Layer 5 of a small transformer language model trained on English Wikipedia (12 layers, counted from 0, width 96). Numbers have three digits each and are written without spaces.
A neuron adds its activation times its output weights to the MLP's output. To switch it off is to set its activation to zero at one token and run the rest of the model.
A neuron's activation on a vector x is GELU(weights . x + bias), where the dot is the dot product.

Input weights of the MLP neurons that the questions are about. A number n stands for (n - 500) times 0.00068.
n3 (bias -0.082): 293598753484427482500435691477323366321665506527443649478636462522515461432454545735430453562304506470622410364626664500307673556357511370600347567423573672603642276563600496642664349391350592453517345702493336624678438331433523439550435448662393277579747562378419584480335425659528432541
n71 (bias -0.054): 442348504408346537465340654537500693507484568615419496749601191364589798589359335651485627350441503364697630216466682521301663412537610624617561672418519553525560264633431634537492597411387601382442467614862464549690404346313517594399470421480592486349538546421478572705443512671573412471
n76 (bias -0.088): 605815206637488679248496597580620439500492413427611402371560609539547747616394347222258270257236471516403679497632800507564691594383488496576570416289449430486579418509429538490521556449723516508832546679399360479573637662343490496587488436504555504559414374458477521487337431578231475628
n86 (bias -0.082): 613530611428567387444825441692251406413331428387368779224593472623684647427311340370560375459258490353377496513369680507429560660558568395464627534193508538493318315407331398538421595418633547542589353608496509579601531504644635565262577602524753478672656375496564552691454576631234342467
n112 (bias -0.086): 544655600393525504584590469346588560356542587358523701463363530626355568537308276712456399437353422349305328634378610447546513563348428567554764741392508622477670492527517433543134133479516517329750544696316461535500813737476449577621639344774795370481529381416675522564642428459383256581
n148 (bias -0.084): 454320491366427451651386674555496594740346470437356407441580447538573463712489243466418523492405415673554323479538446209703544382407500840465670475315500265504557336657455597693377556496404513601375282660415554541579581570537504612178580282496426555480470458404340973869550636433528226682
n186 (bias -0.075): 439496500401416592527639727391469609094683437563476477398561543388367412628476663412456270237250616342679706429414592612635707417311260447527556437294519504676475571545540418632553377413648373571708548744417350624500496659655436470619414330457578496411609428418467530542455512507471543525
n191 (bias -0.085): 424579591333289525447671461788284738537421583580582563541580542378560500420517412390421596543462426359334515518541349483367365650356534403496822748288421290425650344468350683503364473519427625530617460559557385087567500408631530504303489503539589642567567365520453507766526485608220636622
n204 (bias -0.068): 533504545471543459433446710541531388434792538442521427408418671565550403562330294547433418574257449399565527506199683597575888592544492663508480545492481691588379466291549513481517261345254818298529579600632393549610546568402637481317508396688529332547604342563776469431328373500482219532
n208 (bias -0.099): 524611528298353410419752606605559646504576590305468363438534541535696375330468523482427543441554441486487504460184685258238656284582477572527365349522362570621085575745542186511396671491522410421588397447492553500547673368664720726154698460629678442721575247213770425766566752579433191380
n216 (bias -0.069): 642647743249453394600659567370615685511437593482529757321527448523445409559381656555451579265480565324130616468380486453389621444534252732599590393385555334593522419267231734551492369520515524593504451453571497409662426436439743569356508535496568507739453637614610598417411403779403703288
n306 (bias -0.056): 471552488521427304442420551316407408685326463318552523634621374572523315619486382295559720412527373452413371376451137606523409511637629574488584534469508383528487398674451725450480453515433582458496604515835476573827462587500789493315804311512562333543359657417607463708455532481631524521
n310 (bias -0.071): 430671504429645609563507452593647709481573468500467590475475534486406710429309415336517334672493428424546493441493533296474507617430193750342781338416464461394427443210618819573477357583355544582459518453438474669606728522475615624470518565459688591537630366539329558596468522321545222382
n312 (bias -0.008): 182568372441469575490440407717421575597568494484491456571569486404381435533515413507428572352706436451420507398430402381761668545414483675407550434544564797460684600544661588380543195412616318413532605560513471378440534465339554543436503366773599600589655598763448545541560434430516310528
n357 (bias -0.064): 343645387400299388296649559508441645528648473439489385442530698303608243541521524387467475232437513114363618491511407557598759739480472662371387766426508405732582531567492546413327426650677457287496597637423354337594462464586531504492756324684521364551635373475634431705530444492434552504
n358 (bias -0.072): 430381684512577627293529528539160560412493600391457790333460470636529387698383414496616407538367452660582384352331357308334605462420493681548382376390533532371751395472661551571671570208500507328572669457462468581612598545543565828458338510587618544497416525645486558512590481457683515537

Output weights of the MLP neurons that the questions are about. A number n stands for (n - 500) times 0.00046.
n3: 469472576534730403509449615207404532438440542658399613500445705497493641241413632470514480479463546472630428602752507568328500681339519500373454593685392500269483598248616572574564476483649459464327599455367327649613582304557435409469393428703542364600634389378591575500594537507684362517
n71: 410660422497743416440399477475416483545431435655417686378617610371627548304582575481523551202541631430384469438525447679450569497414530480637549613589456535510572654566542457217443376686527503460322245666454405351634590657647383491516373532529542459541500601694635458472429479550278428490
n76: 441336392804183484441500614427539572566561560430423283396638395566740656517479545511440642567374557504701433458600365436598548429539612444510274323334424567534519727551494500332557534452591619469697681694462609479433533286473456497622335283374466446504460736573454478482405886633397368232
n86: 443619369361764403496683482709516299472543516523465718538617576391513496319317199376442420521615643354433570504496454500363421413628550566668266447533492552790398491440355504796538377552726713511489240378450030492695699214605529629300698605378644519500389404420651435665399633544454473592
n112: 471649445589920252328399603560784556373610389509641409566740293521430488504437354553487438547221452300569544460104522505600727314435496538633679576401372534298623388578434420442382479228413428584634492508301673468365551801265347623627494567779697364386632425421641559333609592640539561504
n148: 178484333527331479534564392567614362465571637565533246794451677615651464528615566570418364336507504342662504617548571593612566607562380445271164385308368514574415508628370518377361531580349779746575415349446383362582611588353450503388854722454469708578579670482540393596442395432460448530
n186: 483653507469431470482443434451315291424510591546697720518478537644418668544583507523469541563664593557383345428430584588692400459717526416512404686500510400363399313429521480531525657490454590568381679364302540337551634569376427682331411466383312418527628683116654562457512594513447554415
n191: 426566551458432529479544503506412567583552656789571592339379546547417539425842425455428497542517543433512389559460530764470408640509444388513559660403398357500389418517389545338387314535598679553641506472511453517472630441678429521467131604411611530403529439500503594632484539552320440485
n204: 609507407445486370545528655425398584425576566335594415428328363759419487447421365507607446559490592746486493438503657488587562507716442549466515613584467441430576594427458425539408213602366755510487329436626853658617329451504287485445560582438500384467457487429637643734282589413433370520
n208: 742407449563404409367400568610444336567540555336456444623567037675172551519317449360653347343642721517539804428391504548779563361612587466640625747568529458325635224627536393538444458625474302587441358398441377425536676464344471518660806717869521519480410648473492346633478281496474327533
n216: 271390557460627548393563266482481463435235680649550554631448804641479443485514345762627520525614487666459380569422599593309426699388363467224493589496389767566297744449412450651429634476542240587722722462435428713234552531633379411613391512512663496317543278375358552500593689398438568298
n306: 518271581504537780516635456700470294309552622684318537370619409584468629310274613713496474419388818509477645538539491572703615514390521464392664567265635367758401797639658247626459316681587558709650771446286556563348633382463415469402193629331441574539578535125538739217402447331335316317
n310: 280371469486406421558389469636477514649383528554605500265518321448589490578639395702381483363554536472777635358577426488475634515599477422519447455711547478556423599483422454496686647517340577461235693461389642647496224362282497549403565483500434548373551541293671472647662718493461674378
n312: 562441415789424472413503417272426571522317637574479541374598475533688565487551600510718407685482458444676531597578496525260359465427376293615694412270496364455415519404503521770530655558248614531544369428455619686492485573741764324526465562252456456507336450319486315609487587496650675486
n357: 672554306381641638561518420731533354519663601337522500516397440630587489409363399584457462434440675701642559555660484509115249566485515604376552588547440716570535769403303434386639411675421546522310492565402488435218527504365315422581635358308527394374504602781398454404452851496662461477
n358: 443471504546507554795592313473640302550318670604544577630603597333739420306426504650468539594624618511507459442503511525399527477554645574362468660417584587333529322538522584391397281609313310587387475530503582403379447375155707675479750496514428487328566682417476411555330574493416397444

Each question names a token from some text and the token that comes next. It shows the vector x that enters the MLP there. A number n stands for (n - 500) times 0.013.

Then comes g, the gradient of the next token's log-probability with respect to the MLP's output, scaled to length 1. A neuron's effect is roughly proportional to its activation times (output weights . g). A number n stands for (n - 500) times 0.00088.

"air", then "man"
x: 631495484516597500574287493592602465421474551604570438339425488499567480548606619548575527717466548558509479560321495449479527506603618467335364350497476454461499433438443613382571556542576474640372465517330768494575570546435480490588254664443424566416483544650416450463612459184547404629
g: 417666332597591614600436563446453234575467487498403300466344342521379503376508560515554542354527417397470391597301723583451655324698596276560438463538611551710533398534434638449381332563325393557645702392547562279634417429424483520603649399727555628558387640687461600545536374709373568505
Which neuron, switched off, lowers the next token's probability most? n358

" and", then " en"
x: 462454440516462599500532514282442457581513475519456533422372495485645514498435423633663515642602602422597559595482430592685499571462596570522488521590548673486443603518559427433521513556502410497397408421457727416402295504659446579508120518528405471443592565416656328333425405427478550510
g: 494578660486421541547482474383619614375486525459514484662596446392527563763435436456644580436527595495427556283482232441748731418470592550332645418512450410372594353732439537473421411338688597458656540438569468547568472548432682519295578522307311598617298376749457453575572372478622229349
Which neuron, switched off, lowers the next token's probability most? n357

"M", then "S"
x: 668409432602498575512338538438555381415474486648565413466499548402426504510877595439561491527455595596529487593522456604510586455646507423424402603588572535457396520416521588300415716502498539495536526325420707444454482618458409383608462507378416529306625379504536473287525423573561529603
g: 556436609467368378421406609384328634423450477522645543418435497601573570467435244538530414415346530540560719720454311581383374577613446539528665525474373319548463626425603728614674514330540583204336537402404554515533438618549550384643682467477310310513711434588674555770538465644410336430
Which neuron, switched off, raises the next token's probability most? n204

" dec", then "om"
x: 477567572450453468404574510469562483577385508435401456548341423559407367468620512445547651526501508575447358673583316516633399560621670459451441571551544487439641599532634487379636305531398491601460393613423630642469426529485545444459525582539497364398459625522622238271510462630518565605
g: 470563528362583624497557446642735545454687422677478752494723493487417246440633525365493343484455579449394477381576540677420593585500496367600710699538514485483436663511536173316453357466260603589451305519540309536326461442596496503491539480507574628607752452509333577497528351276526468373
Which neuron, switched off, lowers the next token's probability most? n306

" g", then "l"
x: 373546358575543482363549467495495519535550465654561386441329492519557397325668504514521476386550526455596542542519544591492609436531820547377491546581514564486407653540565466402484492447562644478463554599567559528215471279457431536512359621451441552402474623516662258383559478519618508467
g: 342567506484418455464351511349566517762270489627474509325658470716431349537470506426527621514408488459647611542483351483493551453486295526432554154288537338359506462542760496453468597732461563528701439510500412517572643534693627619613459585687456432386763334667517409474492273370504562532
Which neuron, switched off, lowers the next token's probability most? n312

" direct", then "or"
x: 670524397346418624576312358427629506513534504500413524463229542606404405490427554481584344568484541531438649628433468455706522432678585492543456582485585541532557513507460523505534415495591372595558408515473801500445644538455382431490342618442454462381370550547557314491593373566527541509
g: 482375400633476486534418500431501519467319427499371358545527295460172553426554425510488362450514592797572575295321648660628497432689753499477641583578665524596537699263476629390459413444497380537632486405626474510319573570309398517691698654598515359281547609515502580488431573504322623471
Which neuron, switched off, lowers the next token's probability most? n112

"at", then "n"
x: 597456481597675386618382445459598611504539451631396490516512537569502412284730577576614460509441467626523466579511525478570603380478562532475430377626547397521503741425473438425553286491524504704535620479382614515369399434430338484615250587477499549341536680515413580376528523276499490535
g: 376422484480384556194464526774356293334445386486327611541534425599630516733521331559443695504771542432462555570375396453574572492626554527527442403666413195647608540721561434281456485518645637577554576317466432453398501746622645465556534355473660322414473492435456446591449494483435619553
Which neuron, switched off, lowers the next token's probability most? n3

" ", then "194"
x: 572450454632476480544557387371572492544456534579428327472426524470463567383633570531539422417500553471611593630545471907491474542522540333652416563564509365536461476398527438559581526592562550620346453524443612475338392581558349370662399583468476385431389446414476324566474587497547547573
g: 581506432539479642369403662511593614342480540619398505668483414593369523367411333724293428409535654513467366469424477560583507659488520486564548617244591479513492680447323447577391449519683334537657459562667371370516404737686475538458548679629509415404573536678310357636265485720307287391
Which neuron, switched off, raises the next token's probability most? n186

" that", then " can"
x: 552509414518631499492454322366399520483597532592535458522298692632600536389562531496614451604648518477459432653623438493511388473516569417502376469651568536435439622415624552387478570557439366417614522431394580576502476337491435678613139601598523507340551458441573328615610478510457546460
g: 309275721380435661468544536541640511340428482623446486471482609230459471452595512472391351501645618646668659478467279543509558557461531635560651355646382478461500698619719477531592388366619553536453552447745567469390450375395593557499604576329307469505384457695535392376758476469361368235
Which neuron, switched off, raises the next token's probability most? n310

" G", then "overnment"
x: 435454487554560525381491561476495419603590405574577380462254628450510376408832548465405429466503565561517552714572545700531541516525627473344414528608472581427433556504564458303509407482628544451397611523523636632341426335455405409495423623484488513487499547553604365540443524538567488458
g: 447375440665745491530238599354512551467590522394396691615480604521693391644405185397318460589386534604357555445799246498516363429644528562542615581759458370414491570407206496647449387498725629511466463498485471396491461534409539542534607534632287472632503489615545413570480415377552549508
Which two neurons, each switched off alone, lower its probability most, in order? n357, n204

" |", then " T"
x: 465506505510561586583358427503545537609495500532426498443358478503544437370727499575559408769584609496580594609512572528426500499459567495485359542534682398713336446439382485456459600634424401489337416507434645527393365537526365398564242614379482427504508540526579344496465625565502550456
g: 546596347323539616276550549509426754751654466712430493468279603553385406566490588440564597512477626434494542646477689527424445440655524486472588522534343519486279614424303482451572543622403374485483567628431737535548560550430345309511434505491493402349783370517245486422526293331439643752
Which two neurons, each switched off alone, lower its probability most, in order? n86, n208

"3", then "."
x: 591481485459588581664453478299475449446556546438382503353280575490517631428560485525566559700424613476541587595584463740340390530480611441461530560546477547445383510425462534573540598557415366702499493350270727506388421427486406419548393676283509533454479575524607546504504495523581554522
g: 580447775526487399648521417606355497431510404449480587462817585612646407338417576294668574544503392626214517537406592306409418630474522525586520786552390377391455611595770617438544381563441476407583465382505477404410671465459427277333520458399389285693527502536305487574563609671594482516
Which neuron, switched off, lowers the next token's probability most? n310

" but", then " did"
x: 556516434574511684544542351396413522539479472516464487501291562611623548513564537561587448500694574350490489530494483505583462548544627512422457451578544628453455567412642532292430535693463500419519396444382577441435374482584451752508157605534450422402636620412603369402578519548356501410
g: 518432618631512511644556356540550575655459529514406359281533442358541564579420541378497440426744561619498565435610331560538653443539477416655542450658568411514453775603449320527570427624601472557402586484506489623243375416248368564602488588390355242536497402734438287420783664603493383266
Which neuron, switched off, raises the next token's probability most? n310

" gu", then "est"
x: 436568503566538448429455596581676568450674481507400382356324439513459493562472515425412439499563561425511529661566568537527581523512731526472449458670581601446480474543572531365482536415445537498334437708593766732302435570504386457457398589515312398343445564456463359489536529529429415612
g: 613383428408391585541585398655373556539521437455611408606418669554589398666376447464587414391555454608596544662698627622433343592442760357559545680332520530562261470554605365453446355394236575283574473539748611403514396517502590381708510342450633371438329255475465544770423474508627487458
Which two neurons, each switched off alone, lower its probability most, in order? n204, n112

"echn", then "olog"
x: 735535450652475550521383564532550557594505462538490558425373300517485612380550433463584594655318433484451434600380468485583580482731525516421532461608514448484534685408411520393522466419436483718515607398495704534518475459424576373565325600549440592269385456496469396369669488407630507570
g: 448662573532528588527405472561522412507415449485425505263343464395444439310474362481678456618617597649618807431479609597424418627572744477540445585755456633491693684615481605351468677548370511456537484447480443537385452294433414196670438539629553448546579412451667487229527316252557395434
Which neuron, switched off, lowers the next token's probability most? n310

"o", then " is"
x: 547481586609796502593439580328544475525506478596356483516390530544609388442748587594574371553521555546673449616628547451487430527475501563402392519557499631421492385516512311448528575541440612652414336508450775609372321455368383525494328541463439528306580434470416583463474468512537350525
g: 486326381494481599570464685490578607427416339491532428609500701652449502376380419629173403576715482744529469516603307308507478373557549728453476345801547448344508477334661715551420565697531526578670389516539463500492454372817512450437587375412360622405479373586566469451534428409386490451
Which neuron, switched off, lowers the next token's probability most? n3

"ore", then "an"
x: 668417502581716555723262493453493437557552537555483428484358480555548424472641481605653367621463542555501504491601482496456541426679452544440498458429376565453581414471378562439645496691438575642460506433327640492483504517477403475502166541439444495445465563522287634359564551443555395683
g: 455464475517577462728765770469257704420473544419519423525485516492278407532529431470563361422426529494515466385430467570374452317353471651545576622588467540549772415462716502532491565364522401279700726634435525502759540556401255655278499297581517457524573356460602681498504380481352480530
Which neuron, switched off, raises the next token's probability most? n148

" as", then " a"
x: 500435476555443629496403448496375430475472588644395494457411530597451582415600470503638445628434564334553563531582576449496463492533385553532352517608653706549546575482517480394604513582399529501478293603431499611358464495621356569553275668559293432192565597526455398471564404521464601645
g: 745477453478486543429512319339490366494535317483408518641544569470486571572458546553655673434458533445503394733448426557494464580611473546363354541612401565416407503471644705572679368398509747431545603545479585649581403360386403627555559898567432552572404584414392415111365235357517429568
Which neuron, switched off, lowers the next token's probability most? n3

" season", then ","
x: 533460373576577429468415312488588476597436540691420512425371553558611596493594386521496429605473581646388423758604430443441607405630478426429429397594445518472354540390606440394587608550466546447478518553341753557442601438512534441463385678403470431360467383570678398552555516645454413680
g: 533445246388422299529577525621450384459435666357479765434441550679562501423562616357702451509588440366477576561563686641393551498580444568249463570562384378282674339463357535492488450274309464767530503443455517567496656601524427636524452605561612606473601509316502430716261733530561515339
Which neuron, switched off, lowers the next token's probability most? n208

"rom", then "art"
x: 673399544495633500556329443317508470616308511691360438619436441526513546593600402519493531545428467568503639420526475530550583394581539499435606614603529471458425465558488509430451655533396378557474364396605680572504456627378349525609315498390662572175465497509395511444527471650579556718
g: 423268395698572369540510599404359442507586352461664532303537561466334665179584401468575520293566335646493482602451563525571522600485726496665415667394643537501597660486394603557382521492434724477553587503371560406605557411525434343677471406332521248342575303526772591448580471537667420481
Which neuron, switched off, raises the next token's probability most? n148

" Ab", then "b"
x: 478527456479560542484468474436383424508439306700548389486343535534520587414623534455486593424419650439380681576581527626560609504585668484483516485389439431454516529451316514301594603642536413695507449484696583739472430415466445432527473576531443503380568591596498405473387479304466534622
g: 575475430720420523516607516299608509654648432619513346317492682357539450470413672646309617491468528446520724341673168555605472441779513288450710298573660662395552418596521649557602703508580391418343360561302431527526593473481435468440466483386476516420683565450510469511339426438364441486
Which two neurons, each switched off alone, lower its probability most, in order? n76, n216

" A", then "M"
x: 377404403560456606608484450405474408449619378694507333549385559457548471345702677421523382605431567557621533577534524676396537523513571527464491479701460521464489580476459464409681353598588457401403521537469577667372365596453345347528294608599526354532588647549457523497433526417479514600
g: 468463455444627601517575605485463489390581517518447563335473420401513475212634375424371383474434548679488787529296438680255438558410490389437487677364623561495279632308404550629441680582403579468394541371368616611543432597481518480504677332398271759528603501489607570514521710710613344677
Which neuron, switched off, lowers the next token's probability most? n3

" A", then "ld"
x: 401401406517458552572539486407450421470614365742488353532359583425504446360690686460518404639436578514608538575541559668388559520541542521460439489701432524442463601524457468426691359584570444400424518544460634655351386601428357391515292646595517346540588619559453516539424550438481484546
g: 398600479527512259521232238504392662631476542517328337577613507392600435680450579505651577607527500494565470551418530423600542587616719528700530363471619566312491521683400392527395376622416242613506518369523512577432590416290376662574479563549697370388414451748571386658494281358424674509
Which neuron, switched off, raises the next token's probability most? n186

"ing", then " "
x: 605490474456613522553555278481492474510494512472466623428345555529509557380515526526614482646374614500635603595676447445438415501407494426558446433574551578414415520438627489384493502560496414557501389592599782579343363466504374545487241687461579483562471706464526386142471555567487461682
g: 353454524545667497612278524410572495641418487756481637596671338466410507309637540514504379573610433403397464485716466584348314619664345473563519694531588456636564794549631208412363442661382493327397539487624582564583328584612469323687417393356570460427424519373419526567382651377549378505
Which neuron, switched off, raises the next token's probability most? n216

"ord", then "on"
x: 557448494650494547598378367458534509572417513552533542386295381515479663663597591531455548525561663552446704483578471477388535439388567484411370489685308500396509494396575454394497630589512413680295442401466700474398578605512488468665225571421439620472424679486507558401559525495616471462
g: 624621578537466526465398515409405450651520565537482456693384404691519714444622426439518521260570515389342471534577504548483374278640722551447451596505304661417458605350311288481332610646514331720405631714584512545479395497462539423346534331744416762438457672459335619508526267545444495549
Which neuron, switched off, lowers the next token's probability most? n312

" to", then " W"
x: 418413437495598482468375363381427512484543489599394544511361472536654471538472530625574477542389567443624560713409577613481492552489680530556568595355433530405462629544494410317525525517467432448452553397637478565375424543542354626468146617514474590305523739604559362553504461403602590561
g: 423501377452644409474517509624443460586504555592523379397437534607464804418540414554387624503325635435474508523580456439444509280629432430343478575385433364673464609277212546403520347601436351395607335600670553609635467627369401554673481652637561502420599337222445621565553524732424769690
Which neuron, switched off, lowers the next token's probability most? n71

"ured", then " his"
x: 574416513452623497604475447399516561504515545489518570556217462611571532417521523444550484629409614411530660634452458459452421564561436540360456463561615462483398469398434520374477477562502567632441286388546732530381479590574481503537201654602514499672374720484358406365518423446594607707
g: 704592396661842477590601391504539593518442522506590447492567437597617692562364343603525382344376403536503445535441576509489494606251706579759406417292590575488491488277482459442427414328440375473686542594388507551241413437359336629565477703773605449466534311537490546376520631512310487516
Which neuron, switched off, lowers the next token's probability most? n216

" |", then " England"
x: 593471435534501531496495466441507513513494525588479496466302450602468450403808424560499443707538531485551498617511488571457454494493533535615455531514740438623355537440455496370496593578532533476356356505442597524400361511540509420658100616293466459479555490503528348567473671562464494520
g: 623622425709502575605567544382347649330493313633542275490563628414459585660574631493347477531315454372657659439427435435617577511339455372392598610544523478484532402336855439675272489550538306548574446566572641325505350596397443442271498407497483459490432492348567544578506750333548714609
Which neuron, switched off, lowers the next token's probability most? n86

" Air", then "port"
x: 535467451496453482468356422460594407577425385653393467404375499569580455384623619482556491546324562602488557744592569516579678338549431523467499398384436431568523563510540614396671396581612394594518430569402699562401567599513414386500341671476499372457484495611598401385613453382365483663
g: 417474220498311631401635391488611383437510404571434315422694552545379656459440314525468549382384559279468549443523543480620763417409498427409674479550521654489400671625538613530473233346535364463622495558494304622543683708433538367644780419535581451575774483658530451319457422576573453509
Which neuron, switched off, lowers the next token's probability most? n76

"ore", then "a"
x: 651426486562705552724257492447483426556552532584456403496372494581546446473645495604644407622473536563505487492617474490451543414676466539424514452418388548448582393461395561439631507697434579668443490435325651487504482514499399458506186535431452511465454585500293653369553543462544370688
g: 512557507457389473256232288542716298666529452543514574523442494465654622470410546444365638548660432498398551596640624452601520660676555378440456392348523461515301529490315574500499523590471612744269326484547451408219485473611785329682611770408482525523439605464433363476479621513594501476
Which neuron, switched off, lowers the next token's probability most? n148

"ool", then " Off"
x: 759528502585658440634341423548489450514598534604535434435336452508557437592644522590533452595575595634445526477506522487418685471527486462302410455544455412426551548547552593421543563526560568583299374414449674363477498606378478532703179630499373400575396495511396559316606471394495489664
g: 583684574507385437434396805534460611553363631518615620544416398518360426524492413412382586593367458565515646575465459658654429455562249449452394377361455415779481471639564662456527178617522468422535454595350317543659584468682615265559650567260573394671444464547353590593458529550561293362
Which neuron, switched off, lowers the next token's probability most? n310

" A", then "G"
x: 379401419540488597609503458412469425442615361721510335554368564450548456347729669418547379601448569542611543587530527662400530502527575536486424467679442531461458554509448438423673354601573440407417522547481575680378378607438349356529307625620522368516585626541445524499422536411486535593
g: 354442475241653473552707678526447586398508484545629580507637586500516699369556600493181488496561528496386536518425358581382412406479268337510579712340590361496625495569635422630425430372551596288376580306468597632622344540274442471544689454420353620496451452579643569614324675714610421514
Which neuron, switched off, lowers the next token's probability most? n186

"ra", then "st"
x: 589570460544604573771431451357545530452544496510506489471346427360553531371576477595648507581549618299443595450649513441427449609569527536504513413582376583417524486440495512513726496475346393620319491479356840549599314466411533432477365606475645525427569622549382410422453432494479516684
g: 477484444595387654490413501666325342723438515580489372616529595609527540639386471309521389502400325568639502499389447593493670548585472486573384390670472470589545699388589247575518303606403654521357572557424390508537668056511538580547559536250573398338622550396439469548402475625750647435
Which neuron, switched off, lowers the next token's probability most? n310

"ind", then "ings"
x: 410449532602563512497322386507484508511455615557537537572168452617527501510571518506548516525425639421411638417402473510407444448365581430471361433711440501364545673415484570393444536510452395693495487400566810632414372432444545578772322595511557609540457643547555499370498603501557544579
g: 506821548487528606415358742406422486614547496419417500374572582589467611495505685630427226539540502497397533319394748581458326380548383349443663397561618482541398663490249383462697235460412593605619463433525610318413452381566546373713600531603501478433520662386675591425504501574603324350
Which neuron, switched off, raises the next token's probability most? n358

" n", then "ations"
x: 535575442608540443478562471357537563510432502474474315557416553570611485476684576495550480424603554421536469634564491559435513469582627504451522603679489563385362581544384447245479638599413482505503365533574641592357475367469501523514433519452466507280561472448627275529489443784675477408
g: 511461392556478655681442385569551479772441399366438476661350326632337443718559395397499552632381622355348675532545415433559457467576419401662382537504383325553533609410257322510642460464558399530430330544273624506423630683587690316702494517459520530513710460565461427512652636707590285446
Which neuron, switched off, lowers the next token's probability most? n208

" A", then "I"
x: 411408419565461581612475434433470403453586373698503316538378565449542455358677675435525376605447578539624529603495543674382540520521558509463506467675454537450454575491475451435682354624570445397412526557461575660371373610450340332544295607604534345550592653535458535501445553444457520610
g: 517356336597582528448670548533337666319502517533501609558462533551396677295670586423264400452716402566655619452491498634457360499543379494435470634552561391419437609305514482605474633581352691432337627316454530393656406663524494481438530607386087706401461499283562655424532633627594494492
Which neuron, switched off, lowers the next token's probability most? n186

"S", then "e"
x: 486448489678549517464484563393573463478494437668457430432402614496315497445737495418570635557439597523524455594503575618457513480488342427371409545607554551408333672585552535349630394506402589513520502421494683482386416634552488409887427528503378438365672506569568396290518507498463513563
g: 493617503499535495400333448341388530504387571458589452443404367652576449823428453452351461457392369522707540332538320478493516562580573532288407855362365556289346293348670606605525670526522565474622586343687372416478500326361480639568567451665667456562385467529709603544444587577604632589
Which neuron, switched off, lowers the next token's probability most? n186

"en", then "f"
x: 509453445633612635631363265484483544670573375610472407549435404560402370412653493576510323539545567613548624479559502517435504427469561372417344501647476502460468517607414374579420535570472595511421365427420803570336467585428431524760255515563427445661601590499364557524520503538401612641
g: 346591511432670620491454593658115411510459500426553447490631590570494514352489484679312366560343547555331625333506688552455537519538333324704598276461498497564746387484623443527479564662368424439496427578777364442544413624557397528332529406642603440473632543412366471680423337454586542741
Which neuron, switched off, lowers the next token's probability most? n76

" to", then " India"
x: 494528398582571523490403313405345435509547494652349550457403508515642542506428509592626495579389615411624562694474575604440572552490656508509562604334438491456436589494353473300402544477472476437513498408617566563396442525559335460480190659670551559312515658547570392480481506437619602586
g: 478687433470626482270635445534572657388464495559467657702328651371523610548446306338494734398383527366394272415524413563692486328257580588539665616436329488491603597462324370753307676407463589510518718432632485311523520589391477557451522502507523388547494438640389575674335530559647510432
Which neuron, switched off, raises the next token's probability most? n112

"b", then "ots"
x: 611526448601520432641459419420556474546462386617496410519412508501387686498753475388539552456483497438434694403535513499517427427542497452427452539482519499433452610468409469478518725531558499716470637475582718505355357289421553389638397556553560509445506756505505503400362437239651492711
g: 547279375517558453518483567580561427572671526355540448496493662487576316933492412420468541321479583169563359457320437398479429533589470690485613529180454558465803277586554417538538440534382480652474498521574471637523489540449554683395542429512573367477460562542657637616556264439636503385
Which neuron, switched off, lowers the next token's probability most? n216